Layer 4 of a small transformer language model trained on English Wikipedia (13 layers, counted from 0, width 128).
A neuron's activation on a vector x is GELU(weights . x + bias), where the dot is the dot product.

Input weights of the MLP neurons that the questions are about. A number n stands for (n - 500) times 0.0015.
n1 (bias -0.077): 581 656 549 481 333 707 589 537 543 424 547 423 622 334 649 588 420 484 523 496 684 422 265 331 542 699 527 753 544 249 599 404 504 484 409 410 369 713 343 533 512 621 381 430 793 732 488 567 443 623 582 456 570 355 480 731 675 547 439 528 665 642 400 366 597 877 359 332 541 460 458 423 466 478 434 421 277 583 604 508 527 665 563 571 333 584 440 554 420 608 377 341 474 380 288 559 344 579 642 409 363 438 580 349 382 343 459 396 662 511 466 476 447 519 349 446 572 532 617 309 240 789 375 397 530 791 284 210
n18 (bias -0.066): 410 681 578 638 650 488 375 563 413 305 447 426 473 451 626 443 633 402 637 363 417 554 527 469 703 676 436 544 438 518 618 450 245 538 515 402 341 286 408 617 406 220 322 471 399 638 576 529 405 634 489 709 638 640 462 543 669 584 394 620 702 397 685 260 407 504 568 650 394 531 522 504 373 360 405 394 707 576 403 570 362 582 443 504 736 378 693 407 582 425 434 607 387 576 504 586 394 615 627 569 731 572 500 716 426 485 482 564 66 260 518 621 575 678 521 312 614 306 609 373 457 657 436 416 342 686 489 420
n65 (bias -0.049): 508 500 504 504 554 547 717 557 617 622 357 492 590 492 578 671 645 562 447 471 590 467 665 521 390 468 344 500 452 311 337 417 704 247 439 422 358 653 660 365 577 424 561 585 396 623 484 666 248 563 715 596 577 356 579 368 434 569 357 452 836 528 653 603 327 371 456 582 569 372 656 561 399 417 388 965 484 396 496 512 442 360 338 352 492 383 584 488 396 515 470 423 608 616 561 327 398 480 743 263 469 306 576 296 125 488 463 426 571 740 659 379 447 515 537 459 595 712 384 464 643 535 405 724 401 583 422 469
n94 (bias -0.081): 429 607 377 523 565 512 395 568 406 724 553 424 229 512 776 182 428 520 631 678 410 450 298 552 532 530 577 633 412 239 559 616 718 407 453 585 452 536 293 550 500 454 204 643 621 468 475 720 724 566 171 579 733 548 525 592 423 277 603 433 485 348 535 388 468 536 492 594 255 693 500 428 355 564 504 484 736 795 387 542 383 504 450 500 609 509 504 351 345 577 593 611 704 418 458 632 496 364 485 759 308 593 516 524 429 606 414 599 557 544 655 222 618 412 435 668 536 229 433 624 463 364 189 705 504 193 561 569
n102 (bias -0.033): 577 633 554 595 571 323 516 512 563 526 555 361 432 633 572 615 647 449 647 627 647 549 467 351 543 566 354 601 565 404 427 690 415 571 454 437 393 630 457 337 323 252 372 725 297 614 424 421 577 448 466 561 574 338 391 509 488 493 500 142 377 368 601 526 523 419 202 496 710 680 655 391 717 833 293 448 520 416 463 565 774 476 788 500 590 287 451 523 423 526 595 429 557 420 504 80 327 496 419 408 480 626 609 457 735 512 302 714 532 516 415 443 442 508 377 550 361 712 423 536 630 544 572 556 836 427 413 746
n128 (bias -0.075): 529 633 224 463 561 586 428 735 631 625 688 456 418 618 658 517 458 189 421 455 419 664 516 458 579 608 519 406 357 515 684 402 603 627 661 665 450 660 432 366 636 508 436 569 362 531 531 522 433 336 698 449 504 661 421 194 630 325 351 365 435 523 541 562 538 331 438 577 512 782 293 270 519 327 489 581 319 414 619 329 489 488 522 698 676 306 528 489 591 493 446 812 676 639 307 629 590 543 489 362 369 627 379 409 639 427 530 626 488 183 436 452 424 583 384 500 579 512 563 347 366 652 451 850 455 396 450 600
n135 (bias -0.098): 479 437 399 433 188 449 480 459 671 479 647 448 822 300 623 450 428 434 439 400 481 563 452 514 553 403 88 224 408 383 787 302 304 403 462 461 814 666 511 595 662 292 493 821 376 616 339 356 417 603 456 552 550 580 444 747 369 616 413 476 518 559 426 478 465 610 522 749 545 560 557 645 582 666 417 559 473 721 488 552 392 412 595 485 627 496 420 723 672 433 597 482 162 525 516 487 368 551 358 335 601 636 580 462 508 368 650 455 688 496 466 423 496 435 423 500 519 531 395 488 663 575 302 355 405 587 364 754
n164 (bias -0.091): 341 457 591 298 233 621 602 537 654 649 492 496 612 269 371 521 430 516 419 521 500 537 545 660 400 545 603 584 186 365 538 193 360 369 415 310 675 353 612 352 253 553 423 455 480 598 464 511 408 661 583 687 355 639 561 684 531 585 604 390 292 432 635 635 207 581 526 467 508 545 485 659 553 380 644 631 413 496 573 590 379 419 537 636 484 564 601 801 480 489 375 791 452 601 624 444 638 247 382 385 734 350 686 516 481 635 424 676 548 353 434 611 344 314 429 462 635 484 439 303 857 544 475 452 569 331 663 369
n224 (bias -0.087): 436 594 760 339 834 620 378 675 444 541 500 629 465 379 640 675 630 469 565 474 395 355 457 407 551 561 583 496 353 307 365 429 481 232 409 462 579 363 599 458 504 335 471 497 347 555 637 329 547 532 493 325 538 432 262 571 559 500 588 521 360 486 544 648 455 598 705 442 406 468 554 480 376 278 425 503 840 500 671 525 565 521 385 347 566 754 479 400 486 338 432 441 574 415 427 515 622 454 604 564 647 545 333 600 446 559 590 404 325 425 534 579 641 640 484 574 446 549 638 433 596 518 274 388 697 379 563 521
n253 (bias -0.047): 592 595 462 679 496 331 533 513 569 386 653 588 385 528 357 430 619 452 504 652 443 373 353 507 528 685 577 564 492 157 587 566 452 407 677 532 378 956 159 678 753 442 578 558 608 408 390 623 527 488 650 762 356 733 612 459 613 643 496 650 530 279 315 412 336 745 407 436 264 579 492 607 348 386 451 569 391 572 483 688 372 246 381 539 544 530 359 484 350 353 544 565 599 509 229 368 268 500 542 496 488 650 691 480 603 593 375 255 537 425 595 420 471 508 424 671 555 659 719 624 417 533 590 643 200 316 386 435
n259 (bias -0.040): 562 470 503 610 533 449 493 592 658 551 443 441 350 647 513 413 596 574 615 507 513 663 726 531 605 210 305 750 441 464 500 411 626 624 611 466 602 364 207 598 584 542 491 698 586 430 639 628 406 394 413 245 510 372 277 309 450 416 242 645 513 371 482 455 523 454 516 532 584 455 303 655 396 481 396 527 325 560 424 573 603 535 484 471 724 533 348 473 483 699 606 456 687 371 532 522 337 657 563 432 497 577 421 374 507 520 587 578 551 375 359 483 420 510 462 472 566 517 572 630 376 476 518 582 562 660 389 301
n284 (bias -0.059): 430 814 483 469 612 479 608 648 621 583 633 408 529 424 427 617 445 411 634 353 520 290 721 526 205 508 552 449 579 606 370 335 759 456 465 464 517 474 386 250 290 409 332 672 442 516 215 554 457 303 669 558 748 626 545 413 388 459 664 479 595 516 431 485 592 665 423 568 508 787 606 512 247 509 511 703 714 338 260 358 568 699 538 777 452 513 669 360 633 600 596 492 554 273 618 404 520 767 572 414 504 645 385 432 374 185 597 517 598 480 595 483 278 615 360 543 390 569 500 307 508 602 418 316 374 289 411 577
n289 (bias -0.038): 460 579 482 500 604 527 552 387 665 515 396 650 463 553 432 551 533 416 569 331 699 567 598 605 566 514 493 618 392 664 303 352 525 466 411 527 544 312 740 554 321 323 444 526 417 580 694 481 549 387 551 386 357 254 387 741 520 666 405 448 434 517 410 427 433 674 449 366 535 406 579 583 69 481 689 456 604 451 493 340 677 396 494 529 273 569 514 570 552 378 573 322 444 514 609 624 510 486 576 467 395 423 460 600 559 530 600 521 571 338 546 622 346 470 456 625 595 463 601 514 604 254 364 578 598 559 628 459
n296 (bias -0.065): 520 564 500 454 342 568 496 523 285 640 581 473 440 349 677 301 580 607 704 564 299 359 435 183 515 573 682 602 420 410 486 341 524 552 413 589 380 395 326 361 334 553 606 567 637 607 470 542 529 462 730 416 353 609 693 631 614 452 439 279 430 575 642 535 603 696 433 332 303 423 329 562 343 513 760 601 340 587 473 423 272 435 486 450 644 432 428 430 531 649 512 377 698 611 512 460 359 330 472 579 642 596 405 632 591 541 554 319 485 769 656 554 500 533 350 563 420 627 278 243 698 519 563 511 641 522 545 608
n393 (bias -0.074): 549 474 569 278 594 709 283 591 669 722 385 717 321 696 874 686 561 553 516 451 612 496 419 602 556 449 673 352 543 464 560 593 134 545 540 599 331 505 448 531 496 627 458 531 572 447 724 680 432 525 677 276 476 375 315 271 533 546 524 441 430 429 557 543 451 621 492 535 736 377 270 742 512 773 458 231 393 371 445 313 667 687 426 504 271 531 681 276 555 551 393 558 500 447 358 567 696 458 512 293 397 479 375 406 440 446 480 526 313 500 560 752 324 431 740 583 480 384 484 437 563 312 246 704 464 532 227 790
n399 (bias -0.054): 577 580 426 491 496 338 60 617 429 414 403 518 639 785 356 705 465 549 669 377 296 576 252 581 647 666 522 256 541 448 673 396 305 513 418 491 677 519 400 517 560 377 803 635 650 663 496 622 526 432 521 700 439 119 459 570 588 710 724 632 479 285 410 471 303 612 576 426 505 399 452 448 154 823 355 420 828 401 573 518 553 441 345 348 443 390 477 645 400 365 471 655 470 660 352 317 504 631 554 873 825 473 578 627 578 571 526 420 549 569 366 518 247 239 633 613 366 330 543 590 741 558 241 428 440 324 527 482
n402 (bias -0.040): 135 578 415 556 508 663 875 492 777 690 590 464 524 276 556 538 431 247 389 471 707 415 516 769 378 464 680 421 242 504 462 480 579 570 523 379 466 236 634 617 581 379 435 500 624 543 602 489 485 595 552 492 539 500 321 141 675 562 496 303 562 709 463 730 434 435 455 451 512 528 595 469 429 303 649 465 453 622 400 492 554 761 515 589 791 525 420 519 773 418 445 599 443 695 235 305 451 365 460 221 567 399 473 797 382 508 523 500 461 427 641 536 419 596 629 389 447 504 579 528 376 425 625 476 382 542 445 476
n431 (bias -0.060): 618 669 323 362 442 488 448 508 469 324 539 784 645 558 719 579 557 450 268 620 189 346 388 671 489 484 535 603 444 655 323 579 321 461 526 496 471 470 333 518 427 464 221 636 317 523 320 445 354 595 751 436 627 545 342 333 754 597 639 329 777 187 710 335 504 477 651 459 649 568 383 504 493 456 471 625 434 353 508 448 320 412 398 489 481 483 647 454 787 411 399 452 418 356 395 550 526 634 409 500 547 631 648 833 542 403 481 672 492 470 451 600 508 523 573 488 542 492 451 334 512 406 842 614 474 504 411 593
n451 (bias -0.061): 206 560 578 530 566 520 622 562 484 470 504 638 448 601 519 597 427 813 592 466 771 254 541 424 511 545 720 454 597 546 626 504 269 488 404 382 652 496 377 364 414 452 707 519 504 737 571 392 553 592 526 452 333 301 840 754 477 726 466 698 681 651 412 522 481 531 358 496 324 553 584 615 481 333 489 622 469 176 609 779 313 460 556 515 247 437 291 461 371 384 415 570 408 496 525 381 595 237 353 599 535 422 508 477 546 539 372 546 425 404 389 313 255 400 611 504 393 278 496 584 677 568 738 325 355 527 709 543
n468 (bias -0.047): 804 679 658 508 545 513 347 491 220 464 364 436 550 492 602 460 411 442 375 407 455 609 415 500 291 560 809 522 479 296 484 517 271 228 604 368 500 657 480 434 479 525 827 555 369 451 276 527 532 215 645 568 390 621 458 570 140 603 576 475 577 592 645 504 496 392 398 599 436 611 532 557 639 777 242 314 673 426 673 504 500 614 313 130 725 482 475 516 682 645 437 523 587 246 655 629 472 508 631 317 678 459 439 455 657 549 385 557 434 569 564 705 504 363 345 382 508 500 524 651 563 266 487 508 335 580 607 211
n476 (bias -0.070): 524 583 486 454 552 93 504 683 609 584 656 567 399 418 496 766 564 296 888 207 757 529 577 460 483 374 600 256 733 504 716 624 351 287 453 500 716 614 602 569 645 446 488 665 500 384 188 521 471 438 380 638 384 508 504 367 500 561 314 554 406 438 491 438 431 347 488 724 568 612 713 410 404 578 488 522 413 24 594 693 392 460 212 488 703 565 411 646 294 529 453 619 747 509 505 552 559 593 455 281 609 387 705 522 500 535 316 777 307 261 492 243 604 513 537 836 496 478 332 394 469 504 481 623 178 517 675 557
n478 (bias -0.018): 265 716 437 538 461 478 496 336 482 492 603 559 403 387 320 458 395 589 476 432 724 476 309 627 521 456 532 572 408 503 728 707 428 528 528 454 412 562 483 533 622 489 513 352 478 496 582 412 658 431 676 387 335 445 594 573 535 269 579 365 563 572 504 490 482 566 436 470 197 478 573 566 390 396 354 432 447 409 478 511 549 376 614 469 606 676 529 634 295 574 299 473 369 440 251 550 576 757 633 510 443 692 719 310 614 827 425 602 550 465 611 563 441 312 594 466 413 669 661 381 482 457 470 504 420 558 767 739
n482 (bias -0.047): 610 458 301 680 488 603 689 488 399 483 395 629 268 523 396 613 634 383 321 412 535 644 577 629 466 492 403 545 291 511 610 771 487 360 519 364 302 585 496 489 395 512 622 500 424 322 579 411 489 805 392 452 554 477 512 288 500 717 375 556 493 429 442 500 446 930 507 390 589 605 412 561 425 728 555 422 477 513 668 355 705 496 441 407 635 437 388 357 556 493 136 574 535 852 325 542 564 274 536 323 488 621 466 415 614 383 481 715 307 447 755 371 565 389 606 628 443 598 402 694 644 453 206 725 473 508 500 480
n485 (bias -0.088): 636 533 504 430 524 763 416 368 338 552 609 421 835 680 581 569 516 403 464 461 496 573 370 422 334 282 739 586 508 689 504 331 526 593 555 427 452 429 504 602 433 854 597 339 479 336 700 623 473 397 512 413 817 551 628 661 480 455 414 587 747 398 539 335 668 575 384 576 449 437 460 512 270 296 492 435 609 608 238 826 628 529 473 403 645 687 579 432 592 408 676 569 302 543 335 491 531 611 496 418 516 326 147 340 468 496 274 530 390 429 496 559 681 389 466 701 326 292 754 405 508 496 547 615 350 406 269 285
n487 (bias -0.048): 781 447 601 511 527 657 480 594 438 350 662 408 570 489 622 417 417 319 606 289 298 672 432 568 617 492 535 676 380 602 421 709 367 624 447 400 458 285 466 431 496 508 464 852 619 446 586 430 668 453 559 302 703 402 697 509 254 622 451 424 518 480 484 456 672 553 445 549 504 508 262 371 545 561 410 212 473 647 607 584 638 735 526 474 527 537 682 695 484 419 403 405 388 340 181 538 853 531 612 597 415 569 485 500 425 395 656 316 601 519 424 596 460 671 347 500 451 328 478 583 242 473 323 598 489 182 477 446
n506 (bias -0.048): 600 226 401 548 322 725 575 544 519 318 618 374 546 644 515 65 481 443 391 455 600 482 421 493 485 528 412 492 421 600 560 465 672 469 489 500 582 842 496 475 440 650 288 355 335 443 569 478 382 574 493 245 587 660 613 370 652 504 422 496 780 508 634 344 409 642 627 592 564 401 309 537 552 436 489 350 370 504 347 753 527 402 612 792 447 603 653 519 268 453 566 417 611 480 492 446 500 628 714 348 446 584 605 322 396 523 592 378 647 481 578 599 615 196 306 690 657 500 448 364 390 566 679 365 526 556 370 473

Each question shows a token from some text and the vector x that enters the MLP there. A number n stands for (n - 500) times 0.0086.

" in": 387 576 202 461 528 358 562 609 278 274 443 258 477 458 503 544 374 625 355 781 505 730 556 480 674 268 753 288 398 598 223 341 684 771 704 668 274 367 415 627 363 438 541 414 497 455 532 480 553 602 526 556 326 528 643 834 667 420 344 543 635 507 423 692 476 596 725 620 659 508 527 514 661 671 473 357 519 283 533 422 517 627 488 388 367 595 531 590 413 480 429 507 572 425 547 656 524 555 302 373 500 479 641 424 466 537 430 221 673 539 531 497 350 639 742 494 558 573 392 507 399 472 434 442 452 343 350 529
Which neuron lights up most? n393

" e": 311 444 261 461 595 504 635 568 264 307 492 279 488 413 544 535 362 439 400 803 479 627 591 461 641 274 739 302 331 618 292 349 778 709 740 796 244 318 428 585 538 409 511 589 305 564 441 529 598 585 487 471 257 534 454 810 703 584 481 655 461 496 420 731 452 553 680 712 623 536 649 553 600 675 574 361 414 441 597 466 401 554 548 313 346 652 558 512 514 567 453 441 533 366 539 648 443 603 370 438 517 462 618 449 508 395 428 220 632 502 416 545 332 560 658 567 542 545 429 446 544 423 399 372 334 430 404 602
Which neuron fires most, and how strongly? n135, at about 1.4

"ince": 385 464 280 587 552 438 528 613 425 365 315 261 427 407 486 481 400 424 404 725 460 650 674 627 602 354 703 291 470 577 252 392 589 673 816 596 136 396 417 621 528 325 450 430 377 383 605 518 611 611 437 591 471 695 570 868 686 445 356 559 482 572 258 621 327 539 754 660 657 543 575 443 662 642 436 465 456 380 581 571 535 521 549 362 312 731 531 480 365 523 377 319 437 428 519 642 352 605 348 478 661 489 642 380 426 506 474 338 699 550 428 408 470 514 650 423 578 669 464 622 564 349 532 367 509 396 399 534
Which neuron lights up most? n253

"\n": 425 469 375 540 646 421 560 565 280 256 447 247 539 432 445 512 275 564 428 823 404 621 560 384 587 345 717 339 454 416 337 470 680 733 826 558 197 384 456 655 424 482 478 445 414 494 614 504 542 627 541 620 346 699 530 822 567 320 368 577 560 451 378 655 332 455 607 658 720 581 640 374 606 652 503 407 599 296 604 645 431 604 442 339 325 637 608 518 364 523 347 457 520 444 429 580 590 543 258 543 670 507 645 531 588 445 407 290 740 375 485 403 307 586 687 504 512 615 356 587 519 505 477 458 276 435 382 524
Which three neurons fire most, strongest first? n253, n451, n399

"ay": 316 420 194 617 575 434 471 538 233 457 485 228 525 497 440 596 369 324 441 778 593 722 524 486 564 324 728 385 404 557 349 414 584 688 790 552 178 363 482 596 306 506 448 469 415 481 567 582 452 634 523 556 484 595 555 860 750 393 221 644 537 547 330 714 408 610 713 660 671 512 549 420 679 669 451 291 591 402 582 468 434 608 481 375 439 646 486 481 470 570 455 335 546 422 531 697 364 666 310 395 460 546 542 349 436 543 416 290 674 544 524 477 347 582 509 482 527 610 399 518 335 484 581 534 516 465 442 600
Which neuron lights up most? n1

" for": 304 584 257 482 606 408 499 605 239 319 510 259 537 472 532 588 332 578 296 742 480 734 558 449 665 286 723 321 334 623 283 382 683 824 723 519 254 348 381 551 356 456 480 399 451 492 553 508 489 586 545 530 353 527 602 798 683 476 400 595 656 459 347 677 354 530 735 687 768 504 523 527 654 682 476 352 516 386 584 421 531 756 505 476 451 717 436 525 377 446 372 483 524 452 589 738 484 578 320 396 492 472 598 422 439 470 406 248 650 481 481 508 437 574 647 453 622 629 264 516 464 494 468 432 398 453 417 450
Which neuron lights up most? n1

" that": 347 480 232 547 582 457 425 593 257 284 525 299 544 452 431 433 363 539 491 688 363 687 585 527 543 337 695 445 427 585 326 393 650 766 765 509 223 356 490 558 531 355 483 528 331 505 521 526 608 633 423 553 313 740 543 847 673 559 367 552 683 557 297 721 438 532 746 688 821 475 599 446 603 728 400 315 503 443 530 658 429 536 510 325 472 652 532 636 428 384 352 399 522 399 532 662 441 498 309 452 565 563 609 394 452 430 420 319 689 477 514 523 373 650 587 501 563 564 287 479 534 418 397 381 533 408 375 505
Which two neurons fire most, strongest first? n135, n487

"ol": 352 419 349 611 540 260 549 610 244 295 484 324 505 587 469 583 422 368 471 785 406 621 616 512 709 269 683 363 484 491 498 468 726 743 698 744 224 367 462 620 398 412 518 594 361 417 543 572 421 462 452 619 382 654 550 779 585 509 470 537 519 501 433 573 438 526 664 739 746 557 615 437 601 611 436 361 490 299 551 542 431 525 525 476 430 640 449 590 323 580 481 507 595 381 524 793 315 664 151 309 510 474 748 141 395 470 488 429 748 496 348 350 372 680 678 471 566 546 421 531 446 504 460 458 411 422 304 469
Which neuron lights up most? n476

"om": 359 382 261 562 636 373 583 574 337 326 517 298 401 542 415 475 350 561 300 815 385 644 615 516 567 343 672 295 419 517 421 411 691 707 823 552 213 332 445 500 407 374 362 415 413 456 634 453 449 528 500 604 505 679 418 836 642 479 439 618 515 555 260 712 496 517 756 741 733 523 557 319 626 642 552 400 559 391 523 651 435 511 497 399 352 570 543 575 360 553 385 425 541 372 554 653 369 668 322 374 570 685 545 331 331 464 431 313 624 626 551 466 263 676 621 547 549 583 324 648 509 522 441 444 388 483 423 590
Which three neurons fire most, strongest first? n284, n506, n135

"In": 396 600 271 578 648 360 570 613 271 338 389 293 503 475 509 543 435 645 403 761 359 687 541 317 614 252 643 347 370 537 203 355 646 737 763 725 204 370 455 635 451 345 493 360 431 391 559 617 568 653 506 593 410 585 620 803 649 511 370 458 578 473 331 649 396 540 789 645 593 609 539 585 524 706 474 342 580 322 518 503 513 558 488 330 353 569 580 535 422 574 367 460 601 389 497 685 457 528 232 451 585 598 630 353 408 562 473 217 702 572 536 462 459 632 737 442 626 611 393 483 412 483 545 322 519 325 327 531
Which neuron fires most, and how strongly? n296, at about 0.73

" L": 420 331 360 448 597 428 538 597 273 235 457 320 542 532 466 620 312 547 425 774 507 569 627 373 679 271 651 352 372 513 243 453 691 690 856 764 221 338 471 620 387 466 566 508 352 446 440 556 578 561 472 570 428 704 503 887 622 517 392 590 670 470 311 689 396 604 730 675 685 582 640 498 587 604 546 345 524 375 578 536 421 558 466 272 394 642 432 545 444 507 350 432 531 437 463 607 481 678 279 444 513 578 417 432 474 518 444 264 715 462 410 453 431 653 682 430 561 653 364 524 486 366 455 288 548 424 406 498
Which neuron lights up most? n135

" right": 293 490 263 582 666 357 605 573 249 370 535 145 553 549 367 518 349 479 265 826 516 645 551 484 623 338 735 314 420 612 348 326 654 783 753 712 283 465 425 608 451 349 643 396 454 431 598 511 430 668 492 453 425 519 532 795 643 576 476 647 481 576 389 656 307 521 691 629 711 572 533 415 606 573 360 351 486 310 536 589 366 641 466 479 285 670 521 508 548 368 563 412 501 451 514 711 421 539 318 371 599 537 542 480 475 499 468 292 632 586 452 586 396 659 653 523 463 518 366 531 516 434 415 295 708 351 432 602
Which two neurons fire most, strongest first? n451, n399

" C": 403 396 354 469 641 451 580 578 231 242 454 268 485 432 540 519 320 480 359 783 530 729 643 402 646 271 709 352 402 457 315 472 682 635 748 781 201 382 449 621 443 395 587 455 329 429 473 462 544 564 439 530 472 667 420 841 642 390 332 672 598 454 339 668 426 541 718 695 811 509 610 461 465 638 600 448 532 306 589 500 459 626 456 388 442 663 556 500 344 453 434 381 460 445 503 668 474 556 377 532 542 538 516 325 452 585 513 346 602 467 417 476 363 622 772 478 509 724 456 583 383 519 391 338 451 232 466 571
Which neuron lights up most? n224

"ost": 330 486 251 629 599 390 514 633 323 329 338 203 577 572 526 525 473 426 369 800 583 632 606 458 549 205 631 324 449 645 326 401 689 801 899 671 248 482 496 596 347 374 444 373 376 443 526 592 581 634 403 623 474 542 579 792 683 520 501 637 413 415 300 709 385 512 728 581 703 526 612 436 512 645 425 380 585 253 493 621 462 465 524 383 420 686 417 488 326 640 394 391 573 420 522 678 379 475 339 456 664 464 648 409 334 454 454 367 658 449 511 440 530 665 665 450 520 701 499 494 500 484 496 366 601 358 342 493
Which neuron lights up most? n102

"ase": 353 471 180 611 575 425 443 631 290 372 471 308 573 455 596 558 314 403 339 787 615 708 445 417 613 346 677 358 360 599 197 432 573 718 858 645 191 406 670 543 387 434 455 502 411 433 665 529 627 467 401 533 469 558 557 803 722 336 312 501 444 490 427 624 377 560 787 597 793 489 478 416 583 686 537 295 503 266 590 488 383 560 487 380 477 624 471 438 383 480 493 419 491 512 480 696 368 651 349 396 521 559 657 485 363 541 397 311 711 506 443 511 446 707 682 556 601 660 399 491 332 472 488 552 533 472 447 541
Which neuron fires most, and how strongly? n128, at about 1.5

"av": 277 267 267 580 587 306 571 598 162 412 458 255 510 588 567 549 531 513 524 765 496 696 559 360 575 330 626 299 434 572 317 420 762 576 804 817 192 293 494 546 362 417 450 550 419 510 598 438 496 570 480 693 492 526 480 784 790 390 373 640 469 464 239 677 408 518 616 657 784 556 561 355 662 589 434 422 543 338 567 493 449 585 405 448 388 671 640 607 454 507 340 450 531 457 457 620 348 567 380 451 537 755 506 455 357 471 457 288 581 663 570 346 459 596 631 483 506 648 356 542 602 443 540 398 499 437 408 583
Which neuron lights up most? n102

"ives": 389 345 202 572 677 339 483 526 227 329 456 244 519 518 366 557 396 401 413 801 616 561 517 564 598 351 657 293 444 638 288 297 703 636 941 659 262 357 500 621 436 425 478 473 340 468 603 530 497 476 517 580 448 546 474 791 763 440 357 483 644 428 262 697 249 539 633 622 757 574 602 477 589 679 566 390 457 248 537 591 496 576 390 347 323 634 554 588 457 409 379 311 465 459 536 663 473 582 409 527 588 564 526 542 425 476 408 378 688 504 587 514 421 569 617 459 518 707 445 571 408 641 464 516 502 564 365 494
Which three neurons fire most, strongest first? n289, n431, n506

" Austral": 314 592 354 445 588 403 624 576 245 201 350 227 599 555 430 570 274 514 441 810 475 575 551 454 490 278 657 275 412 540 314 423 715 666 771 698 270 335 535 607 386 482 584 472 440 482 510 537 490 554 561 529 468 682 525 799 588 298 448 729 500 491 252 582 494 625 602 682 667 451 605 413 535 703 508 371 612 349 598 543 579 603 362 441 368 693 541 528 418 416 360 353 518 402 621 636 460 572 233 523 469 578 537 425 441 517 358 307 563 605 501 405 597 686 705 501 717 562 464 538 341 575 497 496 327 294 356 544
Which neuron fires most, and how strongly? n485, at about 1.5

" p": 294 300 257 571 616 471 497 642 90 241 527 279 519 500 651 538 365 588 338 704 597 635 601 310 633 336 724 323 364 496 322 496 730 738 733 747 167 407 515 556 385 375 491 513 430 548 514 497 456 545 481 599 390 586 540 811 658 450 444 564 700 537 405 685 503 546 786 705 761 576 608 536 607 595 487 449 411 330 498 593 387 505 488 355 297 646 498 593 437 523 477 477 501 389 582 629 449 530 330 482 566 393 540 358 417 490 536 303 577 384 561 432 297 709 705 412 581 599 346 524 481 428 355 457 491 440 468 570
Which neuron fires most, and how strongly? n451, at about 1.5

" ref": 285 525 200 499 592 513 646 644 225 357 558 231 577 493 541 510 311 658 508 668 558 715 585 462 628 314 795 379 424 582 250 464 748 606 824 718 233 371 526 580 469 389 404 503 445 631 415 525 545 649 367 553 398 594 553 730 691 329 389 497 520 503 368 696 459 512 814 591 628 533 739 545 530 599 457 425 400 321 442 656 389 549 473 428 400 729 580 600 444 427 522 384 500 442 535 687 378 534 387 474 588 492 547 404 489 421 493 249 566 541 637 399 255 611 626 393 575 722 370 559 485 415 314 350 370 306 354 583
Which neuron fires most, and how strongly? n284, at about 2.1

"ens": 280 402 276 524 616 384 565 631 195 284 406 259 492 567 520 549 360 372 402 864 491 626 621 557 646 421 717 376 479 562 282 403 689 697 815 643 251 334 437 592 296 470 507 523 373 438 536 472 442 323 394 732 493 597 527 837 666 529 414 543 432 448 477 599 396 532 629 685 635 414 517 374 571 661 524 295 484 326 472 572 540 638 359 397 432 632 524 472 595 569 445 510 599 397 638 642 375 742 247 412 504 504 636 512 366 436 592 295 646 532 615 395 522 558 621 444 592 431 503 529 307 599 458 389 579 478 396 411
Which two neurons fire most, strongest first? n18, n284

"the": 367 462 289 546 556 379 592 506 314 275 370 306 542 452 377 514 338 521 453 797 414 676 591 425 579 295 745 294 505 489 250 446 791 706 909 594 203 416 487 527 450 395 505 542 468 482 653 511 541 495 450 528 464 614 519 797 633 472 439 708 456 495 363 616 389 543 732 717 786 607 639 359 598 614 439 351 581 352 563 662 529 553 511 295 393 574 399 555 330 467 280 450 592 451 506 652 378 453 285 320 524 533 714 230 440 479 563 248 561 505 455 454 404 582 732 516 418 533 505 503 548 508 566 438 634 415 392 653
Which two neurons fire most, strongest first? n102, n253

"M": 412 510 340 600 668 442 545 648 272 316 338 273 528 562 487 576 472 536 395 832 454 663 534 414 675 272 621 420 347 595 231 462 617 809 796 689 192 294 453 523 439 327 561 499 386 356 589 576 518 581 481 610 506 694 417 855 672 465 390 561 612 436 319 555 406 548 781 659 696 545 636 419 478 622 439 332 568 275 518 468 473 401 457 374 341 584 593 493 445 517 298 494 461 471 458 670 422 625 314 461 584 622 639 359 381 619 411 222 619 444 498 467 397 595 728 441 608 592 424 507 429 406 514 400 626 534 392 545
Which two neurons fire most, strongest first? n18, n431

",": 350 402 276 485 598 360 492 574 188 330 442 287 536 443 467 513 321 527 462 724 504 654 612 410 585 317 735 350 392 450 303 429 697 767 682 733 190 364 470 569 485 495 475 549 405 441 628 538 444 595 522 519 431 716 500 813 693 381 353 548 473 425 379 754 415 496 700 682 746 542 569 366 632 693 536 425 409 316 602 464 455 629 557 496 345 688 470 729 394 453 381 451 564 398 522 648 575 677 370 441 584 356 657 449 338 511 418 242 648 436 539 497 323 646 625 493 570 611 417 501 516 507 441 426 443 348 406 526
Which two neurons fire most, strongest first? n487, n164

" 1": 423 554 310 594 606 386 582 621 243 344 402 237 467 545 386 611 305 533 262 738 557 651 584 436 566 299 662 344 495 608 327 470 688 798 800 639 196 304 472 445 390 386 662 431 376 442 575 497 659 708 479 634 373 630 443 849 535 430 415 662 552 457 331 601 389 500 675 685 729 556 552 485 592 642 617 398 499 335 612 518 344 508 552 262 255 545 607 486 468 467 342 418 461 455 516 637 639 588 305 399 465 547 601 373 398 467 569 246 580 596 526 451 450 728 679 542 542 588 440 501 447 446 442 501 506 302 455 472
Which two neurons fire most, strongest first? n482, n487

" |": 367 466 266 593 567 340 467 585 194 284 430 263 551 518 476 545 299 611 400 803 517 695 615 402 499 340 766 385 439 484 280 423 701 707 743 707 234 342 487 597 377 368 586 515 346 393 563 538 547 626 533 644 392 685 431 784 631 351 385 576 559 541 318 749 348 483 643 698 755 514 581 446 603 637 527 349 470 306 605 494 454 559 561 273 432 624 484 542 419 535 351 425 547 419 526 636 642 601 375 458 503 359 503 529 533 480 413 282 692 449 563 486 368 676 712 409 563 681 441 493 485 442 443 511 493 394 391 495
Which neuron lights up most? n468

" She": 428 416 423 511 661 519 435 564 284 417 406 318 647 471 386 495 390 568 279 832 509 691 514 414 570 325 714 362 405 457 371 407 685 726 905 701 212 382 498 522 481 403 356 489 352 510 536 429 680 577 566 521 498 636 487 886 677 455 378 489 612 506 324 619 437 589 575 659 653 450 621 448 704 682 477 410 463 320 609 521 489 584 510 358 338 671 445 424 371 396 326 411 583 378 439 726 361 647 409 423 578 511 500 390 383 471 479 243 646 445 488 482 453 681 707 514 613 503 426 520 422 418 534 284 597 385 348 657
Which two neurons fire most, strongest first? n1, n506

"ive": 401 397 139 651 638 365 435 581 219 188 527 257 545 483 537 505 450 304 393 769 520 744 526 441 652 393 737 259 452 622 282 426 690 733 781 678 180 300 473 488 414 374 526 647 359 425 501 598 417 541 463 634 472 520 505 786 741 539 415 536 513 422 371 642 399 541 662 650 748 519 541 415 504 640 568 332 545 378 538 654 429 592 463 401 450 693 418 527 471 423 386 465 504 407 606 704 434 531 249 496 551 512 685 402 485 524 456 264 656 453 533 464 475 679 573 496 586 628 456 549 436 490 452 387 527 561 426 519
Which neuron fires most, and how strongly? n18, at about 1.6